Layer 8 of a small transformer language model trained on English Wikipedia (11 layers, counted from 0, width 128).
A neuron's activation on a vector x is GELU(weights . x), where the dot is the dot product.

Input weights of the MLP neurons that the questions are about. A number n stands for n times 0.014.
n42: 40 25 -5 13 -19 -33 -48 22 4 30 41 -39 19 2 35 -55 -10 -6 -22 38 39 31 8 6 -6 -10 -43 -4 13 35 -66 9 -41 28 -49 10 14 8 60 -15 28 16 18 43 -1 -4 -6 -17 -51 22 -59 -9 28 -19 11 -24 -11 -36 -18 -8 -44 -33 8 -6 29 -12 19 -14 -5 -27 17 -3 -14 34 26 -15 31 -15 -28 15 -20 -63 -3 19 34 22 -24 6 42 -31 -19 -23 -20 7 27 -17 -3 18 -2 -30 15 17 2 -28 32 29 6 1 -1 23 27 23 5 -15 20 -17 -36 3 -23 4 24 23 -13 45 47 17 1 1
n49: 17 7 21 -34 -18 -23 -12 17 29 2 16 -6 -14 -10 -5 -5 -11 -16 -34 26 45 -41 16 50 -32 -19 -16 -23 75 -14 -57 -38 42 37 -17 14 30 -27 0 -2 7 15 3 80 -7 -54 -12 63 -33 -21 -32 23 -63 24 26 -1 52 62 17 18 57 -12 -41 -18 -19 -38 74 1 -18 -25 33 29 14 -24 -51 -30 19 -22 -12 22 27 34 36 -23 17 5 -23 -13 -10 -14 -3 -25 -30 0 7 2 -29 35 -13 42 14 -54 -7 -25 -3 -17 11 -28 -17 17 -46 11 -37 40 -4 16 -55 37 14 -25 -16 -20 -6 38 -3 -27 24 -30
n96: 7 -3 7 18 7 33 -32 12 30 -44 17 15 -13 22 -65 -31 -2 -41 -56 10 8 6 33 8 -4 5 -5 6 -14 24 -26 -26 28 -20 -6 -6 23 30 1 14 9 -8 21 9 -35 13 20 -19 -13 -16 15 -14 -60 -14 1 11 -33 15 10 27 -26 -35 -8 -27 -22 29 23 -7 1 -46 -6 28 -9 13 39 51 6 15 7 -26 10 -25 -37 3 5 28 -6 -7 -17 4 5 10 -18 11 8 -14 -38 8 -22 2 -18 -34 23 2 14 17 27 -34 28 47 4 25 18 -4 27 8 48 -36 -3 -9 25 -4 -14 -1 15 11 25 -9
n112: -35 12 -5 17 -28 -16 3 -9 40 22 70 -10 28 78 55 36 5 36 -5 -16 -41 25 -20 19 -44 -20 -33 30 1 -47 -4 10 -14 -5 -21 23 -19 51 11 -23 4 -3 -19 50 -35 -5 2 2 -47 -21 10 36 -25 11 14 -28 -58 2 12 35 8 29 -49 -13 38 0 -19 18 -3 53 -29 35 -30 20 5 6 -59 -20 -48 -14 4 -12 -39 -16 24 -8 18 9 -3 3 -3 11 15 -21 12 -74 3 -20 9 -3 -33 -31 -11 7 -15 27 -7 -23 -5 -5 27 -29 -29 9 16 24 1 48 -25 -41 -21 -2 49 18 34 2 14 -29
n126: -5 -1 34 16 2 -1 7 9 -12 7 26 -30 28 8 -1 9 -4 -5 0 -10 -41 -32 -12 8 7 21 8 -9 46 -6 -14 2 -17 35 -31 -4 5 28 -33 -18 -33 16 23 40 2 21 -5 12 17 -45 -94 15 -16 11 -9 -10 -16 -16 -4 11 -15 40 38 6 9 17 -30 -18 30 -11 39 3 -22 11 15 15 20 49 -16 44 -17 -49 -4 11 17 1 -45 -8 33 38 -2 38 -3 -9 56 -10 -24 28 -84 -8 -29 31 33 -53 20 -2 -5 -24 3 -20 29 -20 0 -17 -10 17 -5 22 1 18 -26 2 7 3 25 -17 -42 14
n174: 2 -5 -13 16 -2 -6 9 4 -4 2 19 -33 -19 -34 27 3 11 -34 -35 -20 48 0 10 -20 -51 34 12 -46 -1 -21 -25 21 -1 0 -21 18 19 11 41 -5 29 7 1 -37 12 -66 24 -4 26 22 26 9 23 5 -53 3 -47 -40 -5 7 -11 -25 16 -8 14 -45 66 9 44 -9 16 -16 -4 -36 31 40 13 18 5 21 10 -21 3 57 20 -39 21 -46 -6 -6 23 2 -19 -70 9 10 -8 56 -33 34 -20 4 -33 -36 -8 -2 11 -3 -1 -15 -43 -42 -21 2 4 -6 -2 -10 9 34 36 10 1 -32 1 -10 13 7
n186: 8 -9 12 -16 10 8 -14 -30 -37 -8 -45 -11 -12 0 -21 -24 34 53 -37 1 2 -2 -22 -14 7 9 6 13 34 -58 8 0 27 -3 2 19 23 12 5 -9 15 -33 25 -31 79 -32 -20 -4 26 19 -35 -42 38 29 -24 -6 20 -13 -30 28 -8 -25 3 -43 -16 13 12 -11 8 7 24 11 -7 -34 -7 -15 41 -13 -31 -8 16 -52 -9 -43 -34 33 -9 -35 31 14 -4 22 27 -15 28 -30 -7 -12 -13 51 -4 13 0 17 1 26 -14 -17 12 -25 -4 10 23 45 48 10 50 50 -56 -12 -18 25 -16 1 32 -18 23 -20
n187: -26 -45 36 -3 -26 33 -44 1 -8 27 -20 8 -38 14 3 -19 11 -16 26 9 17 15 36 -22 -39 2 3 -32 46 -13 -14 16 20 21 -24 4 -1 29 25 -41 -13 7 4 45 11 7 22 15 17 -20 17 -36 13 29 -33 51 -26 -10 -18 -2 -33 -31 -16 28 20 -12 15 -6 -2 2 -40 -10 12 -48 -4 -6 7 28 26 -4 -74 -34 18 -31 -13 15 29 3 3 -19 -3 -6 -1 -43 6 17 -32 51 6 -22 -25 11 39 -16 -22 -31 5 -4 11 -14 38 -4 4 31 -6 14 11 -49 -17 -40 10 9 -41 -23 26 1 45 -29
n225: 10 -27 -29 -6 -37 -19 -29 33 -2 22 -20 8 -11 30 13 9 11 -4 -5 -11 -39 -31 -1 24 39 -5 -60 -33 27 16 8 -62 27 16 -14 33 -17 12 -44 8 -44 -16 -60 -8 1 -39 24 -7 -10 29 2 -39 21 -25 -19 -15 47 -3 -55 8 -28 -16 -5 18 27 2 2 50 24 -5 89 34 -28 8 33 2 3 16 -6 12 21 -16 -4 -22 15 -39 25 -17 18 -32 11 17 -20 -20 11 7 23 6 29 2 18 -7 -16 11 22 50 17 -23 1 31 -15 30 -10 -4 -17 30 42 -29 -35 8 12 -16 4 -19 -13 -26 25 12
n239: -9 25 -25 7 52 6 0 11 -11 65 16 18 -53 -21 10 -26 31 42 9 -11 20 -26 14 -32 5 -6 0 -41 -13 -24 -2 12 6 1 17 26 17 24 -6 -6 16 22 18 -36 25 -12 50 28 11 60 32 51 7 -23 -48 -43 -1 28 -7 12 12 -45 -25 15 14 -15 -16 -23 5 18 -17 36 24 10 20 -28 -61 11 -3 25 -44 -1 41 55 -16 42 -2 2 -2 -9 46 -24 1 -19 23 7 -14 -8 10 -3 1 -12 48 -11 -15 10 12 -18 -64 7 12 -18 2 -27 -29 2 -25 29 10 0 -10 -72 9 -59 47 -31 3 -33
n255: -24 -23 -26 7 -25 20 20 -14 -17 -24 18 -8 35 0 32 39 -15 13 15 -1 -2 -1 41 -14 -1 -10 33 10 -25 -1 -42 -1 3 -15 -8 -24 -28 -25 15 10 -22 17 29 5 20 31 22 -7 -12 3 2 -75 -32 -17 11 -6 -3 -20 53 46 14 28 20 -33 -10 23 -57 4 -14 -7 -8 -51 39 -46 -3 1 6 -10 3 14 1 3 16 1 14 -12 -14 1 6 -24 6 -32 -16 -10 26 -21 2 -26 33 1 13 19 -37 -8 37 -22 19 -9 -6 36 -15 46 -3 7 -3 31 31 6 -7 38 5 8 -13 21 -9 15 -3 -13
n260: -24 31 -24 -28 25 -9 11 -2 -3 -35 16 -22 -9 25 39 28 22 0 31 16 -17 -2 -1 49 -36 -2 -20 -31 -14 18 1 -47 -15 -8 2 -23 -58 -20 -5 -3 -26 -26 29 17 19 29 -22 -11 -9 -27 9 33 -14 39 33 -27 8 -36 -35 30 -2 15 21 44 37 11 19 8 34 2 -12 -3 -1 -12 25 -37 72 7 17 -34 38 -31 -23 -22 -44 23 9 -52 49 -10 8 47 -2 -14 -15 11 1 -9 25 28 -17 -37 18 24 10 -5 -42 -9 -6 -5 -14 1 49 6 -24 -39 -24 57 18 -61 34 11 9 -16 5 -29 7 -2
n268: -9 -21 -18 7 18 -17 -38 -7 -8 -13 21 -8 28 5 -5 6 -46 12 21 21 -43 -9 58 25 -17 1 10 58 -10 -24 -20 -16 12 -40 -10 13 28 21 5 0 1 43 -15 -14 -30 -28 13 -37 6 2 -16 -5 24 -17 11 -15 14 12 -18 -38 5 5 -30 27 19 4 -18 28 -12 16 57 19 38 -3 43 41 -33 -37 21 16 11 -15 -27 46 -17 16 7 39 28 -16 9 32 4 -9 -14 19 -24 1 -27 9 -13 13 -9 8 -4 -23 -2 -4 -23 -6 28 8 -41 -15 13 24 -32 -1 19 5 -31 19 20 -5 0 22 6 26
n279: 29 -26 34 -13 19 -10 25 -19 23 11 18 -5 -8 26 -5 -5 -2 19 -23 -1 4 1 23 -27 -13 3 9 -1 21 7 9 4 -50 1 1 -1 -8 -19 26 -41 20 -27 -9 -29 -16 -14 48 44 -20 -15 -4 9 -20 48 8 -50 -16 4 -10 4 28 -32 -43 -5 28 13 15 20 -1 -23 -20 -14 25 21 11 40 -1 -19 3 55 -41 21 -10 -7 -61 14 -23 17 -49 -38 12 5 16 -50 7 24 15 3 8 33 -20 9 -36 42 30 -14 -16 11 -38 -21 -1 -3 -6 9 22 21 -39 -3 0 0 4 7 51 15 -1 -36 24 -26
n313: 14 -11 -44 -14 -1 10 6 -56 -21 15 -19 26 -31 34 -28 -40 -16 -1 34 25 18 -35 -4 -25 11 15 4 -20 35 -38 9 2 -21 17 43 4 5 -28 -19 -11 -9 44 4 -9 34 11 6 19 33 20 4 2 38 33 -24 -1 -39 1 -15 1 42 14 -17 -3 -33 -25 23 48 -30 22 -22 23 11 3 -22 2 -21 35 -18 -16 -28 -6 11 -2 -5 4 27 -23 10 21 44 -10 -10 -7 20 2 -21 53 -40 -21 2 -2 8 34 -10 45 39 -57 41 5 -4 -45 18 -11 -49 -15 16 -10 -10 -20 -46 12 1 38 21 3 0 8
n322: -29 50 11 -7 7 -6 7 -8 10 -7 31 29 -2 44 -27 -23 15 20 4 40 43 29 -2 -9 0 -5 15 -6 15 30 -10 27 14 29 -59 16 -5 -32 27 -13 43 -5 -30 2 -5 -23 -8 -15 -4 -27 -9 -2 -10 -20 50 -9 -1 -6 -25 12 -53 26 -27 -22 -23 45 -8 -4 44 -47 52 16 1 -30 5 -49 -27 13 17 34 -9 -29 0 12 -4 -11 23 -19 -19 -45 -8 55 -20 -34 18 10 -43 42 -20 -18 -18 -12 -14 -20 8 20 -15 -1 -46 4 38 -9 -22 39 0 -28 26 -24 -2 -40 31 -2 22 -13 55 -23 -12 -10
n331: 3 31 1 -16 -30 1 2 1 -16 29 30 7 2 8 41 -18 6 2 20 13 7 35 -9 -28 13 27 25 -12 -3 18 -28 61 23 -15 1 43 -11 -34 -25 8 -24 14 29 22 21 -4 -7 30 -11 -12 19 25 -9 -6 -17 7 -10 -30 33 4 -1 -29 9 -16 -32 -26 -44 24 5 19 13 -5 -5 -39 -22 23 7 -47 -15 -9 15 21 -33 -6 19 -3 41 23 -34 -19 12 -14 21 23 15 -7 -58 12 5 50 -14 6 -2 -10 3 3 -26 -18 -54 -33 -24 1 -8 40 13 15 19 -17 51 -4 17 -14 -16 26 -3 -10 5 -31
n332: 24 23 15 -11 24 41 -10 0 -24 42 -29 12 4 -4 25 -9 -11 -28 -32 47 38 15 15 -28 -45 -11 5 13 -21 49 -6 -22 3 -14 56 32 10 12 -1 -1 -3 11 14 16 4 -26 -33 7 -42 -8 18 -1 20 -7 -3 3 22 -25 32 20 -22 27 3 -13 -3 -7 14 -13 5 -20 -3 12 -2 -4 -24 -6 14 17 -60 17 -23 -19 3 7 9 -22 -47 11 53 59 -5 0 4 15 16 24 10 27 27 -19 13 17 11 -23 -16 -14 12 -13 2 -18 -32 -2 -8 41 -10 1 -31 -49 4 -27 30 -18 17 6 1 9 7 -13
n352: -43 6 11 -36 -37 -47 16 28 10 31 24 -16 3 12 18 11 2 -20 21 1 11 7 32 -20 25 -4 35 -5 -4 -11 -4 23 7 19 -2 9 -17 58 7 -13 4 -42 11 35 44 12 32 8 20 23 14 26 -25 22 30 -4 -15 -4 16 -47 13 8 4 -24 36 -20 -44 -26 38 -24 7 31 -1 -34 -42 8 -8 6 -47 -15 -42 28 -26 -1 -22 -14 -10 22 6 -8 -16 -25 14 -17 -10 23 -56 12 27 -34 12 16 2 -29 57 10 -16 -21 5 -51 15 53 31 14 -9 -28 -20 -28 -5 -12 2 -17 -43 -29 30 -25 13 -10

Each question shows a token from some text and the vector x that enters the MLP there. A number n stands for n times 0.054.

"ce": -30 -12 16 16 -22 27 45 -15 -8 14 -6 -20 40 0 -49 -27 7 35 14 22 2 -2 2 3 15 -20 19 26 -55 -16 4 -12 -11 -18 -17 7 -9 10 5 12 13 4 -24 0 2 5 -25 3 -27 5 10 13 -11 -25 28 33 11 -13 21 -8 18 10 11 34 1 -14 6 -14 -53 2 17 -12 -22 19 -3 16 14 -7 9 -1 -10 2 7 -8 -3 -18 -4 19 -21 -7 15 18 11 -5 -27 20 13 24 6 1 7 13 -15 37 -2 -43 -60 11 -9 6 12 -28 1 12 -8 -14 -13 4 -29 15 -11 -18 18 12 -7 7 -22 2
Which of these neurons fires most? n268

"l": 20 2 12 7 -37 35 49 -12 5 22 31 -11 28 -35 -4 -14 20 3 -3 12 7 19 9 -18 8 -12 -12 -8 -60 16 6 -17 -17 3 5 12 -5 6 -11 11 6 12 -2 16 17 4 -3 -5 -7 1 -6 22 4 -36 12 10 -12 7 -22 -21 18 -20 28 -8 5 -23 -3 -7 15 27 15 -22 -3 35 -15 -16 -7 11 -12 -24 -7 8 25 -10 0 -15 -3 22 -18 -4 -28 -15 21 1 -21 -4 37 27 3 12 49 -5 -35 39 4 -27 -29 21 23 -4 -20 -31 5 0 -16 -13 -5 10 -22 15 -16 -2 -6 -9 24 1 -39 3
The three highest activations, in order: n42, n332, n352

"ron": 23 10 11 10 -41 27 48 13 14 -12 27 -3 42 -7 -32 -4 17 -5 8 28 -11 -5 26 -4 9 -14 6 -1 -22 -1 19 0 -11 -14 10 10 1 -3 -8 -11 -6 6 -13 17 5 60 -4 -17 23 -31 9 28 -6 -25 7 0 -13 -5 16 -33 21 -21 -1 -4 3 -8 -8 -15 3 28 12 -30 0 23 -20 -2 8 -35 -6 -35 8 -9 12 -15 -13 -6 25 -9 -40 -18 -12 -17 0 5 -36 -8 27 31 8 26 33 -21 -1 26 -14 -20 -19 34 0 -13 -7 -20 6 7 -20 5 1 9 -53 14 -7 -6 -13 -3 14 25 -27 17
The most active neuron and its activation: n331, at about 2.3

" the": 3 8 37 -5 -29 21 27 -5 -17 -5 12 16 6 -22 -32 8 21 14 -10 -15 8 -2 -4 -14 22 -21 -17 -10 -25 -12 13 -27 8 -6 -5 8 27 -2 -2 28 -2 22 -2 -19 -5 13 -20 19 8 -19 -7 10 -13 -56 19 16 35 2 27 -6 27 -30 5 16 -2 -7 10 -4 -24 21 17 4 -16 39 5 -10 10 -3 15 -21 -4 -3 0 2 -6 25 25 -9 -31 0 -4 -2 29 2 -11 -19 11 30 -24 20 9 -7 8 5 9 -5 -43 10 9 -36 -8 -8 -9 -15 12 -2 -6 9 -22 10 -25 7 8 -21 9 -14 -22 -2
The most active neuron and its activation: n186, at about 2.4

"ian": 9 15 20 8 -4 32 23 -4 -10 35 8 -9 8 -35 -48 -3 -7 11 -7 -9 29 16 1 -35 17 -24 -26 -11 -28 6 -3 -29 4 -26 -20 1 17 5 5 1 6 20 15 -3 -6 2 -5 5 4 -14 15 -1 9 -57 3 38 11 6 -8 -12 23 4 13 16 -11 -7 11 19 -28 31 17 -12 -22 31 7 -7 -1 5 -22 4 5 12 14 -3 14 -3 -4 -21 12 7 -3 -10 63 0 -28 -13 27 16 -14 5 2 -1 14 45 -5 -16 -45 34 17 8 -15 -35 19 -12 -32 -8 3 5 -46 13 -4 -3 -19 -1 3 -9 -47 -1
Which of these neurons fires most? n332

"In": -5 28 34 -13 -32 12 42 -27 2 11 6 14 9 -26 -11 -17 4 18 5 10 11 12 -2 6 12 -6 23 -13 -39 -28 7 -14 13 -30 -8 4 3 2 10 15 11 -5 -40 -8 -13 13 -4 -21 -4 -16 -11 -9 -20 -38 22 23 44 -2 9 -6 12 -30 6 10 3 27 9 -13 -21 40 32 0 -28 36 16 8 13 -16 -5 -35 7 -14 36 -6 -10 -9 15 -24 -31 11 -8 4 34 24 -17 -15 10 23 -10 -1 -3 16 -10 15 15 -10 -34 25 16 -20 -17 -15 -13 18 -10 8 -1 5 -4 -2 -19 -14 9 -18 1 3 4 2
Which of these neurons fires most? n186

"end": -22 -5 2 17 -22 21 30 -19 3 39 -2 -9 -17 -38 -23 4 11 8 13 15 1 5 12 -7 20 -37 -12 -17 -31 11 2 -30 -11 -35 -14 -8 17 22 31 11 -10 5 -40 26 -6 9 -4 -8 -8 -14 -5 13 -20 -27 19 56 -3 1 14 0 8 -26 18 32 -13 3 25 10 4 16 24 -15 -40 36 4 -10 13 14 -4 -31 13 -4 23 -14 3 4 -8 10 -4 -13 -13 -9 48 -10 -27 4 -18 22 -11 1 23 31 -15 0 11 -12 -45 14 26 27 -5 -21 -9 7 -13 1 -7 -13 -20 11 6 -20 -6 -25 28 -1 -17 -16
The three highest activations, in order: n187, n42, n225

"x": 8 9 21 -2 -17 24 17 -23 -15 -10 9 -2 -3 -35 -25 22 -3 -6 -10 -26 -30 -1 -9 -22 25 -18 -11 -24 -15 -24 9 -18 22 -54 -34 6 -4 -3 4 17 9 5 3 14 9 33 0 30 -7 -27 6 23 -22 -27 28 56 22 -5 -6 -25 13 -11 17 20 23 48 10 18 -14 6 24 -35 -15 26 19 13 -13 10 -8 -21 -12 -8 0 6 19 -7 18 -12 -18 15 -6 -1 32 15 -30 -14 -1 4 -11 -6 -11 -11 15 -3 12 -16 -40 36 8 24 -1 -21 41 -4 -17 -7 -4 4 -30 24 16 -4 4 16 -8 16 -33 -4
The most active neuron and its activation: n126, at about 2.3

"et": 6 3 21 29 -14 34 28 -1 -26 1 18 -3 -18 -29 -38 -5 -9 -22 6 6 36 17 3 -10 30 -14 -10 -20 -32 14 7 -2 9 -33 -19 -5 12 20 0 -8 0 32 -9 -5 -12 -21 5 0 -4 -10 -18 15 -22 -37 36 65 2 -22 4 -3 17 6 26 31 38 -5 12 -20 -29 31 18 -29 -28 26 9 -12 1 6 -6 -19 2 -1 35 -18 -3 -18 -11 13 -5 2 -10 -17 35 -7 -3 0 28 29 -22 5 6 4 -6 -15 20 -34 -35 17 32 2 7 -28 3 1 -15 -24 1 1 -19 1 -13 -18 3 -1 9 -9 -10 9
The two highest activations, in order: n126, n332

" G": -8 20 18 -7 -19 36 31 4 -4 16 6 -12 -7 -14 -8 -1 0 14 21 -2 6 2 4 -38 19 -36 2 -42 -24 -13 10 -16 12 13 -7 -15 6 6 -2 5 -10 22 -10 -14 -13 15 -12 0 -14 -23 -1 12 -32 -19 10 27 30 -10 4 -13 32 -25 12 27 -17 -22 23 4 -13 29 21 -9 -3 35 -14 -13 12 7 5 -6 25 7 33 -20 -17 0 35 -6 -13 -16 -10 -21 41 30 -25 -17 -8 16 -10 -23 19 3 -2 30 19 -17 -55 8 20 7 -32 -22 8 0 1 12 -10 -17 -23 1 -17 10 11 -20 -1 39 -1 10
Which of these neurons fires most? n49

" and": -4 18 44 -2 -37 29 30 -4 6 12 5 5 -5 -27 -52 -12 1 5 -7 6 19 7 -14 -17 12 -32 -10 -8 -25 17 -7 -21 0 6 -2 12 15 9 26 14 18 20 13 -30 -5 -2 -12 6 -25 -10 0 7 1 -59 18 26 28 -1 3 -14 35 -13 36 13 -14 -14 2 -1 -17 19 21 -14 -14 13 2 -21 15 16 4 -19 14 -5 16 9 -14 3 5 -4 -23 -5 7 -21 26 -10 -16 -19 39 22 -7 7 16 -1 -18 28 -4 -29 -16 21 23 -12 -27 -35 -18 -5 -3 0 1 6 -14 15 -12 -3 15 -11 0 2 -20 34
Which of these neurons fires most? n174

"erman": -15 15 9 -7 -10 28 20 23 -20 34 -1 -1 -5 -8 -31 4 8 8 13 -15 -14 -17 11 -32 35 -36 4 -23 -11 -9 11 -10 9 -57 -9 0 16 0 15 -11 -9 3 21 -7 -21 18 4 23 10 -39 13 -9 -14 -36 -2 53 33 -11 -11 -5 18 -11 9 72 -11 8 7 19 -26 37 16 -9 -18 37 -4 -6 -4 4 6 -35 -4 9 10 -2 -9 14 45 -8 -17 -1 -3 -26 20 0 8 0 28 20 -17 -6 -1 3 -10 19 0 1 -44 17 12 -4 -17 -10 34 -13 -27 -2 -9 1 -40 4 -12 10 -26 -19 22 16 -17 -2
The three highest activations, in order: n187, n313, n239

" The": 13 8 48 -14 -18 10 43 -6 -14 2 20 -8 0 -31 -18 -7 16 18 9 5 11 -6 -10 -22 4 -35 -5 -3 -36 -3 8 -17 4 -11 -6 2 21 -7 -5 11 13 17 -15 -13 4 3 -13 9 6 -22 -6 10 -19 -51 25 18 46 -7 10 -6 11 -37 19 15 -1 -11 17 -9 -25 37 21 2 -10 27 5 -4 -1 -9 -5 -4 1 3 13 7 3 23 22 -18 -39 4 -7 5 38 19 -9 -11 19 29 -15 19 -3 3 8 9 21 3 -47 0 9 -25 -6 -19 -18 -4 -22 14 -4 8 -25 0 -20 -4 3 -28 11 -7 -11 7
The most active neuron and its activation: n239, at about 3.4

" S": -21 22 28 -13 -28 22 42 -5 -6 18 7 -1 8 -8 -24 1 -4 19 26 6 -10 -13 -19 -20 22 -26 12 -38 -28 -24 5 -9 19 6 -15 -16 3 1 15 14 -6 8 5 -28 -8 30 -2 -7 -5 -13 -2 3 -21 -13 20 46 19 7 1 -36 10 -20 13 40 -9 4 10 -3 -22 22 17 1 -22 33 -23 6 14 31 -16 -24 31 4 13 -15 14 -19 37 5 -13 3 -4 -13 38 18 -13 -10 -10 21 -22 -36 34 -18 5 13 22 -15 -64 5 13 -7 -21 -10 1 6 -17 8 -20 -21 -11 6 -16 22 7 -4 -9 18 -28 19
The three highest activations, in order: n352, n313, n331

" a": 9 20 29 -1 -25 29 40 -14 -4 -5 5 -9 18 -38 -38 -6 2 7 20 5 -11 -3 -7 -16 14 -15 -12 -10 -33 -10 25 -9 17 -17 -17 -4 27 9 0 9 11 27 4 -10 -8 -2 -12 25 -6 -3 4 -5 -35 -53 26 24 17 9 22 -10 20 -22 12 22 0 11 12 -7 -26 33 16 -8 -1 28 13 -3 4 5 -2 -12 14 -12 -7 -5 -23 6 30 -2 -23 -2 8 -9 33 15 -10 -1 -11 33 -11 -7 -2 -2 -10 7 27 -19 -43 40 29 -25 -18 -10 -24 1 -1 -3 -7 -9 -34 1 -23 -5 -10 -22 0 13 -8 25
The most active neuron and its activation: n268, at about 1.9

"H": 12 -16 22 -10 -27 31 45 8 1 -9 14 3 14 -21 -24 -13 19 14 6 -6 2 -14 5 -21 15 -19 -9 -22 -17 -6 12 -14 9 -4 -12 2 6 -16 0 33 -1 24 8 -21 -6 19 -13 -11 -13 -16 -13 14 -39 -26 29 38 24 0 -8 -15 12 -26 7 31 -28 0 18 8 -18 -3 6 -12 -5 33 -24 -1 23 14 -6 -17 30 3 16 3 -13 -13 30 -22 -22 20 -25 -23 15 47 -14 -9 44 22 -10 -9 -2 -23 -15 31 2 -36 -18 28 8 -14 -8 -8 30 13 -8 -10 6 -11 -38 11 -7 15 27 -30 4 35 -5 -15
Which of these neurons fires most? n96

" w": 5 13 24 -19 -36 27 33 -15 -10 16 16 -5 17 -11 -38 -7 19 8 -1 9 2 15 17 -18 -17 -43 -7 -6 8 -7 15 -15 -2 9 -11 13 20 19 20 48 4 23 -44 -23 -2 6 -16 -5 8 -19 12 6 -22 -32 54 5 12 7 5 -30 10 -13 27 8 -6 -23 6 5 -24 33 17 2 -22 18 18 -11 23 2 3 10 1 13 4 -22 4 -7 21 4 -26 -18 -13 -4 15 -2 -16 -24 9 5 -2 4 -14 -3 3 -13 9 -12 -68 53 14 -6 6 -9 -4 13 -6 -7 17 -9 -11 7 -16 9 10 -38 -11 12 -29 12
The most active neuron and its activation: n322, at about 3.6

" Pl": 8 21 20 -8 -29 32 36 -13 -23 9 8 -6 -2 -38 -13 2 2 7 27 -3 12 9 11 -40 28 -20 -6 -22 -11 -22 22 8 8 19 11 -2 -11 11 12 11 7 24 -16 -1 2 40 -5 11 -25 -29 -12 19 -29 -19 4 30 9 -5 9 -5 25 -30 5 68 -11 -26 10 12 -10 34 15 1 -22 29 -10 -1 -1 3 -8 -22 15 8 29 -11 -8 3 12 6 -25 -24 -15 -24 22 22 -4 6 6 8 -18 -2 27 -1 -2 38 13 -30 -44 3 15 -6 -30 -24 -1 13 11 -7 -19 -2 -67 2 -17 11 -1 -7 2 15 -25 10
The three highest activations, in order: n313, n331, n49

" B": 0 3 28 -10 -21 25 45 -2 -20 11 5 -13 10 -19 -3 -28 -3 2 6 8 15 40 7 -36 7 -15 10 -30 -55 -5 -6 -4 -8 11 -1 7 20 9 -11 5 20 20 -22 -22 -10 17 -7 -21 -2 -35 -15 -5 -20 -26 33 9 23 -14 25 6 27 -22 10 21 -24 -9 22 -16 -14 36 30 -11 -10 19 0 -10 15 -2 -8 7 23 3 6 -19 -31 21 24 -6 -26 -21 0 0 18 27 -9 -10 38 5 -12 -25 -1 3 -1 16 6 -3 -30 23 2 7 -18 -28 -13 4 -19 24 7 9 -7 -6 0 1 15 -22 15 33 -34 7
Which of these neurons fires most? n331

" of": 6 -2 39 -7 -26 34 48 -4 4 24 -9 6 9 8 -8 -8 0 35 0 1 -1 -5 -15 -6 14 -30 17 -12 -37 -6 5 -14 4 -19 -32 3 6 28 4 8 -9 20 6 -27 -16 -17 0 4 -7 -17 -14 9 -13 -49 18 35 22 2 -8 -3 43 3 29 28 8 1 -10 14 -2 42 9 -6 -3 37 -12 -5 18 15 16 -11 10 -6 11 -4 -7 -7 -3 -14 -20 -7 -18 -26 9 1 -14 -25 25 17 -15 8 9 -15 -11 31 -14 -15 -40 4 5 -10 -32 -38 -8 18 -22 3 -6 10 -17 2 -18 -1 18 -12 8 -8 3 14
Which of these neurons fires most? n112

" R": 2 4 25 3 -12 21 31 -13 8 -2 -13 17 6 -24 -9 -33 -9 -5 17 3 15 11 -19 -30 18 -39 10 -19 -22 -6 29 -7 -5 -3 1 5 0 12 10 -2 17 0 -3 -35 19 14 -9 -28 0 -11 -20 5 -18 -21 20 38 -4 3 21 2 47 -13 32 56 -2 -29 15 4 -21 9 29 0 -10 44 -16 -5 17 8 2 -7 9 8 19 -18 -17 -19 15 -11 -33 -23 -7 -19 10 19 -6 -20 19 14 -35 -11 6 -21 -6 14 34 -1 -21 -6 10 8 1 -27 -8 14 -20 15 -7 -14 -28 10 -23 -1 2 -16 -5 22 -18 30
Which of these neurons fires most? n313

"ater": -4 -25 9 -8 -12 -6 27 16 -9 2 24 15 4 -13 -49 10 8 17 15 -1 -9 28 -20 -26 26 -29 -9 0 -25 3 5 -4 -1 -56 -32 -7 1 20 15 13 -14 -1 -11 -29 -41 -8 2 19 -21 -21 22 5 -14 -22 4 46 28 -35 1 -2 19 8 -3 26 -3 -9 18 8 -10 27 26 -13 -36 51 -2 22 21 13 6 -21 -1 -5 4 18 20 7 -7 -17 -29 -13 -13 -10 27 32 -17 -2 23 4 5 19 -1 32 -5 25 9 15 -42 16 10 1 4 -20 -1 7 0 6 -24 22 -20 -1 -17 -15 16 -8 -17 -30 -11 -15
The three highest activations, in order: n279, n112, n225

"th": 9 -2 24 -22 -18 37 23 -9 25 -2 9 -7 21 -21 -71 5 39 -12 4 8 20 10 20 -23 40 -39 -3 -14 -23 -1 8 -33 2 -21 -6 3 6 2 -4 -18 -26 24 0 -46 -11 -13 10 -15 -4 -32 0 28 -12 -21 2 21 6 -25 17 -20 11 -15 -18 9 10 -52 7 9 -12 37 8 -20 -14 21 5 0 20 19 -11 -18 1 11 17 -12 25 -3 17 -5 -5 13 -23 -17 14 21 -18 26 25 6 -6 9 20 26 24 38 -13 7 -36 2 -3 4 9 -1 15 6 -5 -27 -15 16 -49 19 -1 -17 -7 2 3 20 -30 -3
Which of these neurons fires most? n313

"ed": 11 5 10 22 -25 20 39 -23 -10 -4 7 -20 -20 -42 10 34 11 1 -3 -27 -11 -1 1 4 1 9 -16 -24 -37 -9 23 -21 11 -22 -20 13 13 4 -24 17 4 27 -30 -14 -7 -8 -16 -2 24 -10 11 9 -23 -15 16 -8 13 19 21 -23 21 -27 4 13 -6 21 20 2 -10 -1 13 -31 -30 46 5 -18 -7 7 -7 2 -15 2 44 9 4 8 15 -9 -9 2 -18 -4 44 -31 6 -16 47 15 -8 16 29 -15 -11 -3 11 -20 -33 26 52 -15 -2 -39 9 2 -7 -1 7 13 0 1 -2 -27 -12 -23 12 -8 5 17
Which of these neurons fires most? n174

" have": -6 24 18 -2 -39 13 6 -21 -25 22 16 29 11 -8 -31 10 18 13 -3 -2 29 2 -21 -3 -18 -33 9 -6 -18 15 -3 -6 -7 -11 -20 -1 -4 -5 17 24 -7 18 10 -21 -21 10 -20 23 -4 -27 4 9 -1 -36 36 8 34 -13 22 -19 16 -16 -2 45 -2 -1 1 5 -32 40 23 -3 -30 32 38 -11 10 -8 16 -3 -15 13 -9 -10 -16 -6 -14 -5 -41 -19 3 32 22 8 5 -12 28 17 -11 0 4 28 -9 6 9 -19 -53 1 17 -1 -8 -18 -18 10 -30 24 -16 -1 0 32 -12 -3 8 -15 -2 15 1 2
Which of these neurons fires most? n279